Layer 8 of a small transformer language model trained on English Wikipedia (14 layers, counted from 0, width 128).
A neuron's activation on a vector x is GELU(weights . x + bias), where the dot is the dot product.

Input weights of the MLP neurons that the questions are about. A number n stands for n times 0.0052.
n56 (bias -0.251): 3 4 -14 30 7 15 -4 9 -11 31 -30 52 -39 7 -2 -1 -38 -10 4 -42 -31 -1 -27 45 -11 29 -40 -54 1 -6 2 3 45 -6 19 4 -11 6 -3 -20 -47 -2 38 35 27 6 -16 27 -32 30 53 -24 -27 -21 41 19 -26 12 15 -31 -18 20 27 14 -14 -31 3 -8 -34 27 6 21 17 41 -13 1 -16 -9 -3 -20 -19 10 14 12 5 -10 17 -2 -4 -24 2 -11 8 -27 -8 15 39 -4 26 21 -48 1 27 -27 -2 14 11 -26 2 -54 52 -21 7 6 -1 -8 -11 27 -1 -6 13 22 -9 -7 -15 -10 -37 -6
n88 (bias -0.105): 1 -11 -20 -44 -10 -7 30 36 21 24 -8 30 -16 -10 29 26 -10 13 30 -16 -26 -8 37 8 4 -37 -31 -21 -14 19 20 1 10 -16 20 -21 -11 -2 27 56 -14 -37 -16 -6 -41 -3 15 -37 -19 14 -11 -10 34 7 -5 3 18 19 9 -8 -22 -1 -3 -26 -6 18 12 -58 0 16 29 -26 11 17 -12 -9 -8 -17 16 -15 -1 26 -2 -18 0 9 -14 -13 -1 9 -10 -3 -23 -3 -10 16 4 -24 -28 0 27 -10 12 -11 -1 -63 12 15 19 54 94 -1 -34 -1 20 -32 -13 -58 -10 53 49 10 -7 33 -33 -3 -12 49
n133 (bias -0.176): -13 51 7 3 -32 11 11 24 -28 48 -23 -3 -17 -4 35 -7 -22 -11 4 -23 30 0 -3 -20 -9 9 2 1 1 31 -43 23 -55 -4 -40 -42 40 -31 9 30 -16 -12 40 -8 28 -15 -9 -8 -37 -14 -1 0 -27 13 -28 -3 20 -22 27 -34 13 46 0 6 -5 -13 20 -13 28 7 23 -1 28 52 -15 -8 3 4 22 -11 -45 15 -36 -3 -38 20 -33 -29 4 47 -26 10 50 9 -35 -9 8 -7 -10 1 41 -25 -33 -5 16 -12 24 10 -16 4 -33 -32 -20 6 6 -15 18 -32 6 -13 -9 17 -5 -19 -1 11 15 -8
n144 (bias -0.080): -19 -16 19 3 5 7 -1 4 -1 11 16 31 14 -14 -1 -13 -4 -30 36 24 9 -20 -55 -4 -25 23 19 10 -3 10 -15 21 -18 3 30 0 -43 -23 -11 -2 39 -3 5 11 30 21 -7 9 -1 6 -6 16 7 -13 21 -38 -16 25 7 35 -19 12 21 -19 -10 20 15 4 -6 2 -16 -13 20 -20 -37 -22 -31 -12 -5 43 19 -20 -19 -40 -3 -32 -16 -23 -4 -15 47 -9 -26 17 -27 80 36 -14 20 -1 -8 41 0 -14 -34 30 4 1 6 6 -6 7 -25 -15 -50 -21 26 27 4 -7 14 -51 6 4 7 -15 -20 -12
n148 (bias -0.227): 2 10 4 4 -23 1 31 10 -36 5 18 25 47 41 12 -6 37 25 -25 -36 3 26 -54 -12 5 12 35 -11 17 21 10 4 -50 -24 -35 15 19 2 -5 -3 -3 7 24 22 13 -17 -15 1 1 -22 20 6 18 -22 7 3 -9 -5 -45 -18 -35 3 -1 -45 2 -51 20 39 26 -16 -5 44 -27 19 1 -6 41 6 10 29 -23 -26 20 14 3 26 -11 -1 -27 3 -11 16 15 6 6 -20 -19 -40 9 -1 -13 -2 18 -16 11 3 -29 37 -19 -6 26 18 9 -37 -33 -42 18 -5 25 0 -22 -3 1 -3 0 20 -25 28
n151 (bias -0.216): 23 -2 2 -3 -3 -42 17 28 27 -17 25 -16 -22 31 29 -22 9 25 -17 -9 21 -65 23 8 0 35 12 -29 1 5 -34 -2 15 -23 22 -33 19 8 -7 8 53 -41 12 -37 -10 19 3 -23 -26 3 1 12 14 -16 4 27 2 13 19 26 -24 13 -38 -2 21 -13 35 15 39 25 11 18 -42 41 48 11 31 -61 51 -33 -22 9 -9 -54 -8 13 -16 46 45 -31 -2 20 -16 -16 8 -11 15 31 -32 -22 13 -16 -19 35 -1 -31 -13 17 9 -18 -12 8 17 -34 29 -37 -1 -6 -9 -13 -35 -17 25 61 23 33 -30 6
n237 (bias -0.141): -11 -8 -28 -9 24 21 34 32 -1 -21 -13 -39 -33 12 1 12 -3 -6 5 -38 13 -5 11 4 -51 -2 2 21 5 -6 -8 -6 1 -2 -12 -13 -14 -5 -28 -25 23 11 8 -11 3 15 -22 -1 -8 -41 -46 -47 18 -8 35 12 48 30 -19 -25 21 2 7 -61 -12 23 -37 22 -40 30 -37 9 -1 -25 -8 -14 29 -22 16 44 5 14 -25 8 10 -28 42 21 -2 8 -5 -3 11 -7 -2 18 5 -24 -16 -14 -3 29 -14 9 31 -8 31 31 3 -25 -8 9 -9 -3 27 -14 -12 -7 -4 15 16 27 19 46 23 0 6 42
n245 (bias -0.118): -9 10 -14 6 19 1 -24 24 -5 -1 62 4 32 -44 -21 10 -14 -3 -40 9 49 13 -20 -13 19 7 -13 -9 5 -18 23 2 -34 46 41 19 -29 31 -16 -1 3 -5 17 -21 -14 54 -25 -9 -9 -5 28 -9 -37 -37 14 -40 -7 -3 -10 20 -5 -7 2 -17 1 -12 -22 -24 21 -25 3 3 3 -37 -16 -22 13 -18 -22 -20 -36 30 -8 5 21 0 -3 24 9 36 24 1 -17 -44 23 -3 12 -16 -8 -22 56 21 -30 16 -8 -13 3 -1 12 -34 -14 -17 14 -15 9 -31 10 11 -13 -9 4 -15 -49 -31 16 -5 25 18
n252 (bias -0.268): -18 4 -16 -31 -17 -9 10 -9 41 21 8 -54 14 0 -57 27 -2 -34 -11 19 -43 -13 -4 -9 31 -17 -6 -28 -44 32 1 4 -15 -34 5 -39 4 -18 -2 30 -8 57 -11 22 16 -29 -7 -29 -26 1 18 -9 23 -16 -4 1 -39 -5 -14 -13 -7 26 23 -18 -17 13 -22 -8 -24 6 17 5 1 16 -13 -22 -12 35 -1 17 6 65 -38 -36 -16 -20 -3 -33 3 -22 -7 -15 6 17 -30 8 -10 -19 -16 -60 23 -16 -17 -43 -19 -19 16 7 26 7 -8 -43 -11 -32 33 -12 -23 -19 19 -20 -32 22 -14 -3 -25 -22 18 -12
n263 (bias -0.317): -12 16 21 16 -25 -37 -8 3 -1 -46 24 14 -40 -35 34 -36 -17 -52 -5 6 -6 16 -7 -2 -6 -5 -33 5 -12 17 28 -2 -4 3 -65 -8 22 -9 -27 -9 -35 26 14 -10 -65 7 11 -16 -18 -38 -18 1 -7 6 -24 -1 4 6 25 4 -3 -5 39 -6 -8 -30 27 -11 1 17 -8 -10 23 9 26 -15 -41 22 -11 -3 -6 26 -27 12 -9 43 -27 31 34 29 -19 9 5 -17 17 -10 -1 1 5 -48 37 26 -12 -12 13 10 -3 -30 -21 40 -46 -40 31 -7 -19 -11 19 31 -10 -14 -11 8 15 -16 -20 -35 12 -13
n266 (bias -0.283): 25 17 -18 -32 -21 12 -19 34 -18 -2 36 26 -18 -23 -49 -13 -42 -5 -11 4 28 10 -18 1 25 -13 18 20 -48 20 0 9 -25 15 12 -9 23 15 11 -12 2 32 42 22 -19 -32 2 12 30 -14 6 20 -2 -14 27 -62 -25 43 -53 -7 40 -4 7 -13 6 24 -12 -30 11 9 -33 -5 8 6 -10 -56 -13 -9 -28 -26 -56 35 -40 -46 5 -33 -5 42 -24 14 -8 -1 5 -39 14 12 3 -13 -27 11 -29 25 8 33 14 -34 -61 37 2 -35 27 21 22 -47 34 18 -7 10 1 4 -28 -13 -6 6 30 58 16 -26
n271 (bias -0.209): 7 45 -42 -6 -30 -27 5 15 69 11 -11 -7 21 30 -19 26 26 15 13 3 49 35 33 -58 1 -6 19 -17 -7 -18 -3 0 47 6 -44 -26 -6 24 -12 -9 35 32 -31 15 -16 15 9 -56 -7 -20 7 -12 -7 18 12 -5 -15 4 -34 -17 35 7 -29 19 12 11 -20 -41 33 -17 -4 12 -8 13 16 3 -6 13 -24 -32 5 9 -20 -4 7 1 18 -4 49 43 32 32 10 -1 34 -2 -27 20 8 -1 -26 -20 29 -1 3 1 3 -12 -7 2 18 -9 24 8 -8 3 0 20 17 -11 -7 -41 -2 13 -2 16 -86 15
n315 (bias -0.118): 2 -1 -3 14 26 2 2 -8 -12 -9 -15 47 26 17 -30 21 -16 -6 -20 5 27 -29 33 -28 8 18 1 2 15 10 18 -14 -8 -14 7 -1 15 -2 42 11 -3 23 3 3 -24 -23 -26 -5 49 -42 10 -30 3 -5 -19 1 -14 46 -15 -10 1 3 -17 3 -11 -18 -44 -25 17 20 -11 42 20 -13 0 -14 20 44 -10 5 4 18 -10 33 -8 22 -15 -6 53 -44 -32 5 -5 -52 -12 22 -28 1 19 -5 -14 -11 26 -2 9 24 -5 -45 -24 -56 3 -3 -16 -3 35 -11 -45 -12 -14 30 -31 13 -27 -23 39 5 26 -35
n330 (bias -0.229): -18 -14 1 -21 14 -14 -5 19 -24 11 45 -35 4 46 -4 -26 -9 -9 55 -29 15 -10 26 8 -36 11 9 37 -3 0 -47 -15 2 -14 1 -1 -30 -6 -26 9 -16 16 4 -4 -15 23 -59 15 -4 6 -8 15 -21 16 26 43 39 20 1 -47 0 -8 16 -1 -13 28 -19 4 7 -20 21 -23 37 6 13 30 14 -16 22 -16 35 42 -18 22 27 -3 -16 -7 -6 -3 18 38 52 -40 -51 4 9 -28 32 33 27 19 19 24 -13 10 -30 20 1 19 17 -17 -7 -7 -26 18 -12 -26 -28 0 -7 32 -33 -10 -47 58 -4 3
n336 (bias -0.136): 6 7 4 -18 4 23 4 -13 -17 7 -1 -18 62 30 -19 9 -7 16 -2 1 3 0 25 -20 -27 8 19 0 12 -34 2 -15 10 6 -4 8 -11 49 -2 21 2 -57 -12 15 -21 -6 -2 30 -28 -12 16 30 10 -27 -12 12 45 6 -18 9 -33 6 -37 -28 3 6 27 1 7 28 23 20 10 30 -19 3 -58 -7 -6 7 -8 -12 -29 1 2 -9 -4 -9 4 12 -2 -8 -21 -41 9 -7 -5 -26 -30 2 -6 -2 -37 14 -27 7 23 7 -20 -29 -14 1 -7 0 -24 -12 16 13 -16 22 17 -4 12 -28 15 26 11 41
n354 (bias -0.308): 43 -6 -23 -5 -4 -16 -16 -6 31 -1 -24 35 27 6 6 -2 12 14 -22 -51 21 18 -27 -10 -39 -13 9 24 6 13 -14 66 -20 6 -17 -59 23 3 1 37 1 -24 11 -26 -7 -18 -9 2 3 -27 -36 -4 -31 -1 11 -19 11 -26 42 -45 5 34 19 43 4 22 2 1 16 -2 28 21 -20 -53 -27 -36 -51 42 2 -26 6 2 -19 10 -15 -28 -21 30 -12 -8 -25 44 33 -35 11 30 -11 -12 19 -15 -10 10 -1 39 24 12 -11 1 42 -4 -15 -13 27 1 -1 5 4 -23 10 34 -4 12 -29 -15 -17 1 17 -8
n395 (bias -0.113): -41 39 17 -19 26 -6 18 -23 -27 -43 36 -6 34 -11 30 6 21 -44 38 48 32 13 -5 5 15 -3 12 32 -18 -6 -28 -9 -22 -14 -6 2 -5 -29 7 -8 -5 13 -3 33 -31 10 -48 -39 5 -21 52 0 15 10 -3 -17 16 3 1 11 -18 25 -10 20 -32 35 -3 -28 -5 -21 -9 24 33 31 -5 -22 -10 -12 -11 15 15 17 -9 -25 -32 6 -13 21 1 -2 -18 -16 31 -21 -36 10 5 50 -8 -1 32 -48 12 -34 -35 29 -41 43 -43 15 -8 13 -7 -27 -3 -29 -27 31 13 -9 14 11 1 -1 -5 -23 -19 1
n407 (bias -0.147): -6 -26 1 -1 -1 57 -3 31 -16 52 -8 -19 -2 -1 -6 -14 -3 -30 -18 -15 4 -56 7 -12 -11 8 6 -12 -15 8 2 -13 -17 -14 50 21 3 -8 24 14 -44 4 -13 16 10 -1 -21 -20 7 24 -16 16 -20 37 24 11 -26 21 -11 -36 34 -17 24 -4 -15 29 47 -28 30 -3 -14 21 -23 3 -14 -53 -50 48 55 -25 -17 24 12 -25 -10 15 1 9 25 19 -17 19 39 -7 -22 7 13 -31 8 -9 -14 5 -60 -18 -13 -15 31 -11 1 5 -36 -23 -27 4 28 -26 -38 18 4 -47 35 -9 -8 25 -10 -26 -4 7

Each question shows a token from some text and the vector x that enters the MLP there. A number n stands for n times 0.06.

"al": -62 -19 17 17 -12 34 -46 -57 -31 27 -27 -16 -2 -25 3 -10 -17 8 -28 -8 -24 12 3 22 -33 10 -11 65 -20 -13 7 -43 -10 -9 13 -9 -10 16 60 2 12 30 -52 7 47 12 19 17 31 4 -7 9 -25 -21 -11 29 -10 -30 -6 8 47 34 6 4 41 -12 -10 -12 -18 -25 14 2 -4 42 6 17 34 1 24 -4 -2 -10 0 -19 17 -21 -39 15 47 35 -41 -17 -16 19 18 -37 -10 16 -10 -1 -3 3 -5 20 0 -12 -4 -3 -19 5 -17 38 18 16 19 33 4 -4 33 -1 47 3 24 10 -23 -56 -14 -12
Which neuron fires most, and how strongly? n407, at about 1.7

"er": -79 -20 9 34 55 -3 -34 -5 -24 -19 21 7 -18 9 3 -7 -31 46 0 -7 -12 10 -12 17 0 -2 2 35 13 -19 -11 -38 6 -2 30 -15 3 9 3 8 3 28 28 16 60 -19 42 -5 1 -16 -38 49 -1 -5 -3 11 -7 -39 -23 17 -10 11 9 16 12 -10 2 14 34 -35 -7 1 -5 8 0 15 19 19 -21 0 4 -64 -30 0 27 -51 -56 -14 64 28 2 -41 -27 -15 19 -8 -18 -14 -17 -31 -13 16 -2 27 3 14 -20 6 1 26 13 13 8 -6 10 32 -1 -6 41 37 -3 24 6 15 1 -35 -22 -32
Which neuron lights up most? n144

" who": -36 1 32 23 15 -3 -39 -30 -32 -5 -8 2 29 42 -5 -20 -50 19 -33 -19 -14 18 36 -13 -7 14 -12 37 24 -4 8 -2 9 12 18 -23 -3 0 44 -30 26 -2 11 -3 57 3 28 12 18 -11 5 13 -38 -4 -20 15 1 -42 -7 2 -1 22 -3 -23 8 -15 -6 -23 6 1 -2 -10 6 48 -1 0 18 30 12 1 -7 -56 16 6 8 -59 -28 -32 46 9 -6 -35 -41 27 -6 -30 -19 -10 13 -10 28 22 -18 35 -1 -23 -21 -9 -7 18 -4 5 42 7 21 -7 10 -17 34 46 9 15 -14 25 -4 -26 5 -29
The three highest activations, in order: n133, n315, n336

"02": -69 7 15 0 50 28 -25 -62 -33 24 1 -44 -19 -14 -22 -28 -12 27 -48 12 -12 55 42 22 -14 -12 4 44 4 18 -19 -45 19 6 36 -20 -12 21 36 4 12 1 7 -57 27 22 32 1 -4 -10 -3 17 -55 4 -18 22 -15 -13 1 13 12 17 22 0 12 -26 -25 9 -22 -25 -8 -16 8 1 -3 18 26 -4 -6 -3 -11 -58 8 -5 19 -29 -40 -24 -2 1 13 -7 7 17 4 -24 -41 0 -6 -8 30 42 -18 30 21 3 -5 27 27 21 21 21 20 4 26 13 -6 -18 49 34 -13 4 -17 25 16 -34 3 7
Which neuron lights up most? n245

"ack": -19 -11 15 28 11 15 -50 -18 -12 -9 13 -31 0 -5 14 2 -35 15 -18 15 -39 45 11 28 -13 -3 2 34 -17 7 -13 -35 21 16 15 -5 -42 12 47 -18 -4 -10 -42 7 38 30 54 9 -10 -42 8 21 -11 -4 -22 19 -2 -10 -44 15 29 44 9 -2 -21 -38 50 9 35 8 16 -17 9 36 -4 14 5 8 1 -31 -21 -53 2 3 15 -29 -16 -24 20 15 -19 -49 -25 10 -23 13 3 -30 -26 -31 -11 43 -12 49 8 -10 -22 -32 17 36 37 28 -1 -29 -7 7 4 -1 50 28 9 15 7 12 -8 -6 -8 17
The two highest activations, in order: n336, n88

"on": 4 -24 17 19 17 21 -48 -33 -23 9 -28 6 18 -40 -9 -3 -75 50 -16 0 5 -4 15 0 -28 -11 -21 -7 13 35 15 -28 -21 5 23 -15 5 13 55 -8 -1 20 -16 -10 41 5 4 3 5 -1 -4 49 -25 -16 -6 40 -23 -35 -32 2 42 19 14 0 20 -6 8 28 -5 -31 11 -24 5 27 -7 -10 -3 13 7 -10 19 -14 27 4 25 -77 6 -16 31 -3 -30 -61 -1 5 39 -19 -16 19 -7 -19 8 2 -17 43 -12 13 16 0 27 5 10 2 -9 -13 16 38 24 -20 53 9 38 16 -4 19 -22 -17 -30 -16
Which neuron fires most, and how strongly? n407, at about 1.2

"ver": -25 -13 3 25 30 4 -54 -23 -37 3 -32 -13 14 26 -18 -29 -15 21 -18 7 -13 18 27 -12 -6 3 5 44 -22 37 5 -33 4 22 27 16 -37 26 22 -30 40 -6 -25 -17 36 4 22 6 -22 -20 -15 18 -11 2 -18 30 -20 -8 -35 -1 19 13 19 4 -6 -34 3 20 22 -73 9 0 39 13 11 21 20 -7 -3 5 -10 -26 15 14 12 -22 -19 22 40 12 31 -66 -52 -6 -1 -27 -11 6 10 -18 18 26 4 11 21 6 -4 5 25 20 -37 -15 2 -8 -5 -4 -15 11 64 57 11 -38 -41 38 -30 -8 -25 -3
The three highest activations, in order: n245, n144, n271

",": -59 -25 31 1 27 0 -63 -27 -38 -13 -19 -13 -2 -22 -1 -44 -29 -4 -5 -7 4 -8 34 39 -21 -47 -10 47 5 25 -12 -17 -9 -17 37 -22 -34 13 63 -23 27 -5 -19 -35 57 11 12 11 34 17 -11 33 -15 -16 -47 28 -9 -13 -6 17 -31 -7 -5 -10 10 -35 7 23 12 -9 31 19 -6 29 3 11 34 -16 17 3 27 -63 -7 5 33 -36 7 11 36 13 5 -22 -2 5 24 -30 -8 14 -27 -4 5 21 -9 21 -1 2 -18 7 5 17 10 4 41 -8 -2 12 22 -17 26 37 13 22 -28 30 2 12 2 -20
Which neuron fires most, and how strongly? n151, at about 2

"2": -34 -3 20 12 16 -2 -28 -41 -4 -11 -34 1 -29 -20 -4 -53 -20 21 -20 -12 -19 19 58 48 -10 -21 -32 18 -9 6 -10 -33 -11 -16 31 -34 -22 17 67 8 7 0 -23 8 45 23 4 -10 41 8 -2 25 -33 -3 -24 13 -1 -24 -26 16 14 25 -6 6 -28 -38 -27 5 16 -6 15 -7 4 1 7 8 27 9 -3 1 19 -22 14 2 32 -33 -22 -29 35 11 -1 2 -7 1 28 -40 -33 -9 -30 -2 12 -18 -8 21 9 -8 -25 24 34 35 20 31 24 32 19 5 -2 -15 44 63 -7 24 -20 36 -19 -9 -15 10
Which neuron fires most, and how strongly? n88, at about 2.8

".": -44 11 14 39 6 14 -50 -36 -38 -28 13 -16 4 13 1 8 -42 12 -8 3 1 29 14 58 -5 -18 -5 35 -6 -6 4 -8 0 -14 9 -32 12 2 28 -22 11 -20 11 -8 74 7 34 16 15 5 3 1 -33 -8 -25 25 -3 -33 -1 21 43 -11 27 -10 -1 -15 -2 -14 -13 -29 -4 12 -4 18 -26 27 18 35 8 -5 39 -56 14 -20 -19 -37 -35 13 51 16 0 -16 -13 -2 -5 -32 -17 -5 4 2 25 13 -25 2 -4 3 -23 -2 -10 7 11 11 17 -30 6 9 19 -19 47 19 15 26 -6 12 -18 -19 -9 13
Which neuron lights up most? n133

" by": -23 -11 5 51 17 -1 -30 -60 -23 -9 -4 6 0 1 7 -6 -28 4 -26 -19 -29 19 -7 16 -24 -1 -2 37 13 -8 -7 -9 7 0 40 -11 -12 -3 24 -28 2 -3 -22 -9 86 -27 27 37 10 -7 -18 -14 -30 4 -12 24 -17 -22 -38 32 30 1 12 -12 7 -11 26 -19 7 -27 4 -5 -2 20 17 19 15 9 -6 -4 26 -64 3 4 -1 -26 -10 -15 11 31 -10 -30 -21 21 -13 -30 14 -18 -17 3 20 25 -16 38 -20 -9 -7 4 20 -6 -7 11 11 -23 26 39 12 -19 46 43 38 15 25 12 0 -28 -8 -8
Which neuron lights up most? n144

"nd": -57 -21 17 11 -11 23 -52 -26 -46 11 -18 -1 17 16 -7 -29 -38 1 6 -7 3 25 53 16 5 -8 -16 22 2 -21 12 -13 13 7 42 -18 -25 41 25 5 -7 23 -44 -17 53 9 21 -1 25 23 -30 33 -20 -22 -55 -9 -19 -45 -5 24 7 22 -6 9 0 -46 -1 18 2 6 8 19 -9 40 -5 1 24 8 7 -6 11 -82 16 12 4 -29 -17 -8 32 -4 -18 -40 9 36 17 -2 -29 6 3 1 21 2 -20 49 -23 18 1 23 -12 0 2 16 0 -6 12 37 0 -6 29 15 28 11 -7 34 11 -36 -30 -27
Which neuron lights up most? n336

"o": -68 -28 8 32 29 28 -51 -36 6 23 -19 -8 8 -12 0 -23 -2 33 -46 -6 -25 61 16 24 -14 -18 -5 52 -5 2 24 -11 18 -41 30 -46 -13 1 56 -7 -17 3 -2 -23 25 -3 29 12 -7 -3 -14 9 -3 2 1 56 -23 -30 -12 7 2 25 11 -3 15 -5 21 -1 3 -23 16 -28 -12 25 11 24 9 18 17 4 -1 -45 -6 -9 4 -66 -20 7 30 -1 -13 -33 -4 3 20 -24 -42 3 -5 -19 47 14 -4 45 11 0 -11 11 26 0 9 11 -1 14 -6 -18 16 -15 40 25 28 18 -10 23 -5 -39 -36 15
Which neuron fires most, and how strongly? n88, at about 1.2

"1": -44 4 2 42 17 29 -28 -55 -26 -14 -15 9 -15 -9 -8 -29 -31 7 -24 -17 -9 35 43 32 -13 -25 -11 22 20 24 -2 -45 -26 -4 18 -31 -8 0 45 -38 -5 12 -24 11 46 3 -10 8 36 -7 -47 22 -16 18 -8 11 -20 -38 -27 36 6 21 12 -37 -24 -12 1 36 5 13 -3 -20 19 19 -16 24 25 -20 -12 -1 29 -55 0 0 1 -28 -26 -17 31 13 -1 5 14 41 26 -33 -25 7 -14 6 10 44 -11 39 8 3 -20 15 10 10 27 34 22 -11 20 9 9 -12 32 41 -4 34 -15 31 -4 -31 -1 -11
Which neuron fires most, and how strongly? n237, at about 1

"and": -60 -1 16 1 5 -14 -30 -3 -14 23 -19 -26 5 -25 6 -17 -11 12 -43 -1 1 51 43 17 0 -31 3 47 8 -10 -2 -2 -14 -2 17 -32 -8 26 8 -2 -43 13 0 -6 51 13 34 -13 0 10 -7 19 -14 -11 2 21 -2 -31 -12 4 22 17 30 -4 -19 -24 1 1 19 -10 5 -8 7 47 -22 -6 4 11 22 5 13 -78 -3 18 12 -35 -11 -27 15 24 -13 -52 19 38 29 -17 -37 8 -5 -4 27 30 -24 39 -4 -8 -2 -2 14 -18 38 -10 -5 31 9 20 -14 -13 55 27 9 37 -18 34 -16 -38 -16 -41
Which neuron lights up most? n133

"ed": -68 43 8 17 10 32 -28 -10 -30 -8 -16 -20 23 18 -24 -30 -14 33 4 14 15 47 22 19 -2 16 -12 32 -19 31 -17 -42 5 26 39 -8 -20 22 9 -16 -3 5 -12 6 58 -13 25 -7 21 -20 -10 37 5 18 -8 -10 -6 -46 -27 38 3 12 -1 -17 17 -43 3 -11 17 -29 -23 8 -2 30 -12 28 12 -5 -24 -4 10 -35 -13 14 -7 -22 -28 -25 29 -6 -16 -40 -22 27 10 -37 -8 -16 -3 -2 22 54 -7 33 8 -15 -26 6 7 3 40 23 23 -7 16 28 -4 -3 45 16 13 4 1 -9 -16 -32 -61 -14
Which neuron fires most, and how strongly? n148, at about 1.3

"ch": -31 -15 11 44 -41 -2 -33 -20 -35 27 -15 -14 11 -3 1 -17 -12 2 -74 7 -13 22 21 -9 -3 -34 15 36 1 -33 -4 -23 -4 19 10 -39 4 -13 63 -13 0 9 -19 9 31 13 55 21 12 -12 0 -7 -36 -22 -34 -19 1 -42 -22 5 49 47 -8 16 28 -21 5 -23 -5 -45 -16 1 -5 27 -9 16 14 -8 -3 -4 15 -41 11 0 14 -51 12 -18 46 -3 -16 -36 7 15 33 14 -15 38 -3 17 1 8 15 2 17 -19 22 -23 12 21 27 37 3 -16 25 4 16 5 60 8 27 10 -5 23 -8 -34 -5 -11
Which neuron fires most, and how strongly? n271, at about 1.4

" St": -40 -36 1 42 11 9 -57 -36 -22 15 -15 -13 -12 31 10 -21 -29 4 -16 -19 14 17 14 21 -1 -33 -15 45 -3 -28 30 -32 16 15 25 -43 -35 21 53 -3 -7 45 8 6 50 -5 26 26 7 -2 -6 24 -27 -20 -11 35 -33 -29 -16 15 26 13 20 1 23 -18 -14 -19 -14 -3 11 1 -4 53 23 12 1 8 16 -8 40 -50 16 6 2 -34 -3 -49 28 6 0 -42 6 -10 -1 -18 -3 -8 -8 -2 6 6 -13 29 -5 7 0 -21 -10 -3 9 29 26 -1 34 6 -4 -6 36 14 18 15 -13 24 -14 -51 -16 -12
The two highest activations, in order: n56, n407

"om": -80 -7 25 32 -6 29 -45 -18 -20 -1 -11 -34 -4 -32 7 17 3 24 -11 7 -12 -5 13 29 -29 -12 -31 48 -20 -10 -7 -37 -6 -9 11 -15 9 -14 45 25 17 12 -46 -5 42 3 46 8 29 -6 -45 4 -67 4 7 13 -6 -27 12 11 16 21 -11 -2 10 -15 -15 -6 35 3 5 -9 28 31 -5 23 28 16 0 0 1 4 10 24 17 -61 -44 -20 44 35 -4 -26 -4 19 1 -21 -4 12 -17 -21 14 -8 -2 12 -38 -2 -13 9 -32 24 7 42 0 11 24 17 2 20 38 20 37 10 19 5 -24 -50 -9 -25
The three highest activations, in order: n133, n395, n407

"us": -34 6 34 35 35 7 -32 -31 -15 22 2 -28 -9 11 -34 -10 17 -27 -25 6 6 3 23 8 -6 -8 4 55 -11 4 -7 -48 -6 -11 44 -27 -49 31 10 -30 1 1 -10 -2 23 -32 59 11 -13 12 -28 24 9 4 -32 24 -14 -27 -63 7 7 31 5 6 -8 -14 9 5 22 -59 -28 -7 4 34 0 59 32 9 15 6 11 -47 12 34 16 -38 -15 -21 16 47 -4 -17 4 4 11 -20 -33 21 -7 -34 12 17 -24 40 13 10 -23 -7 -11 0 32 11 10 15 -3 32 -10 9 67 25 18 21 -5 -6 -6 -37 -19 -35
Which neuron lights up most? n271

"P": -36 7 13 10 -16 14 -26 -18 -33 -9 -29 10 -18 -12 -3 -21 -27 16 -15 -14 1 21 28 51 6 -51 -6 33 43 -13 -7 -42 2 -23 15 -42 -21 19 22 -1 16 22 -35 -23 45 13 32 -12 -1 -39 -26 -1 -11 12 -14 4 2 -39 -35 42 22 18 37 -34 -3 -9 -18 19 17 -13 11 -12 14 11 3 15 25 0 -6 -14 31 -37 -26 -9 8 -9 -37 -6 24 34 1 -38 16 7 -17 -26 -17 -6 -10 26 23 23 -22 57 17 1 0 29 -26 10 26 20 -4 22 -11 52 14 -7 67 34 21 26 -26 21 -16 -12 6 -24
Which neuron fires most, and how strongly? n133, at about 1.2

" ": -30 -24 13 5 -3 17 -51 -39 11 5 -22 -20 16 -8 -10 -44 -25 -12 17 -5 -20 14 30 21 -8 -15 -25 63 -13 6 -17 -43 -15 15 16 -44 -19 22 70 -46 14 6 -19 -6 35 22 -9 15 29 7 -6 23 -22 12 -30 46 -19 -39 -17 28 -4 14 -11 -15 2 -16 17 7 -11 -14 16 -2 2 11 16 21 -2 -5 20 -3 10 -71 21 13 -13 -28 -20 -31 33 8 2 -5 10 12 8 -21 14 1 -35 -1 22 56 -2 3 -1 1 -7 -13 -3 24 25 32 43 -17 25 22 14 5 44 28 17 8 -36 26 0 -6 12 -18
Which neuron lights up most? n330

" H": -50 -23 1 39 12 30 -51 -36 -46 9 -26 -15 -13 6 5 -7 -29 -9 -19 9 -23 3 18 8 -21 -18 -34 42 -1 -13 2 -16 14 7 31 -36 -15 15 33 -9 2 24 12 -22 56 30 7 0 21 -11 -10 11 -32 -19 -22 37 -35 -40 -29 31 52 12 8 18 43 -21 13 -1 -9 -26 29 13 -15 45 4 3 29 7 33 -9 10 -48 15 11 -2 -13 -8 -24 25 16 -19 -30 7 16 23 -29 -23 0 -4 17 14 13 -9 2 -15 -14 2 -3 -28 1 30 22 6 -4 22 7 -15 30 49 11 31 7 -6 19 -27 -47 3 7
Which neuron fires most, and how strongly? n407, at about 1.8

" Te": -51 -16 -4 13 15 19 -44 -20 -34 -6 -7 -28 -4 -4 -15 6 -53 6 -26 -9 -41 16 6 28 10 16 -35 51 -10 -4 -5 6 25 -18 45 -49 -36 36 40 -3 -16 11 -15 -20 39 22 26 -4 27 -26 -5 25 5 -2 6 59 -24 -6 -30 10 5 18 20 -1 30 -14 -24 29 0 -9 5 0 3 22 8 -14 38 15 0 8 18 0 8 3 13 -50 -17 -24 -12 4 -25 -39 16 22 -3 -43 -46 -1 -14 -6 22 25 4 38 3 4 0 5 -10 18 32 14 8 4 5 21 -13 20 57 11 -14 29 11 45 -18 -67 -5 -16
Which neuron lights up most? n252

"ent": -33 -29 28 14 14 -10 -15 -28 -30 -5 -19 -15 -17 -16 22 -16 -19 68 11 -25 -8 30 34 36 -14 -7 -17 16 30 8 -22 -17 0 0 41 -20 -4 2 -24 8 -16 25 -9 27 41 8 56 6 0 -38 -21 34 -22 3 -26 42 1 -44 -4 19 8 40 -10 -34 -3 2 7 2 29 -46 -29 -20 18 10 8 32 32 -12 29 -7 15 -34 -7 -31 34 -24 -32 10 36 8 1 -46 10 22 26 -18 -22 -9 -13 -12 16 46 -25 20 -7 2 -17 1 25 26 -17 16 12 -15 -7 44 -20 -12 32 21 18 7 21 15 -29 -58 -36 10
Which neuron lights up most? n151

"am": -45 -14 10 18 3 -1 -8 -23 -22 -2 9 -4 -15 9 -7 17 14 -5 -6 23 -3 29 3 48 -34 2 -5 77 12 -25 -12 -34 -10 27 37 -18 -39 22 28 -16 15 30 -6 0 49 21 21 -15 11 -31 -11 19 -18 16 -56 41 7 -35 -21 26 18 14 19 -4 -14 -15 0 13 10 -18 19 -5 30 22 -36 -13 24 7 -34 -1 -19 -39 -7 2 25 -54 -33 -7 30 24 10 -66 -16 -6 18 -33 -3 29 -33 -27 5 14 9 37 -6 0 -13 -35 14 10 15 5 1 4 6 2 -4 7 58 15 17 21 -1 42 -8 -24 -10 -29
The three highest activations, in order: n395, n144, n245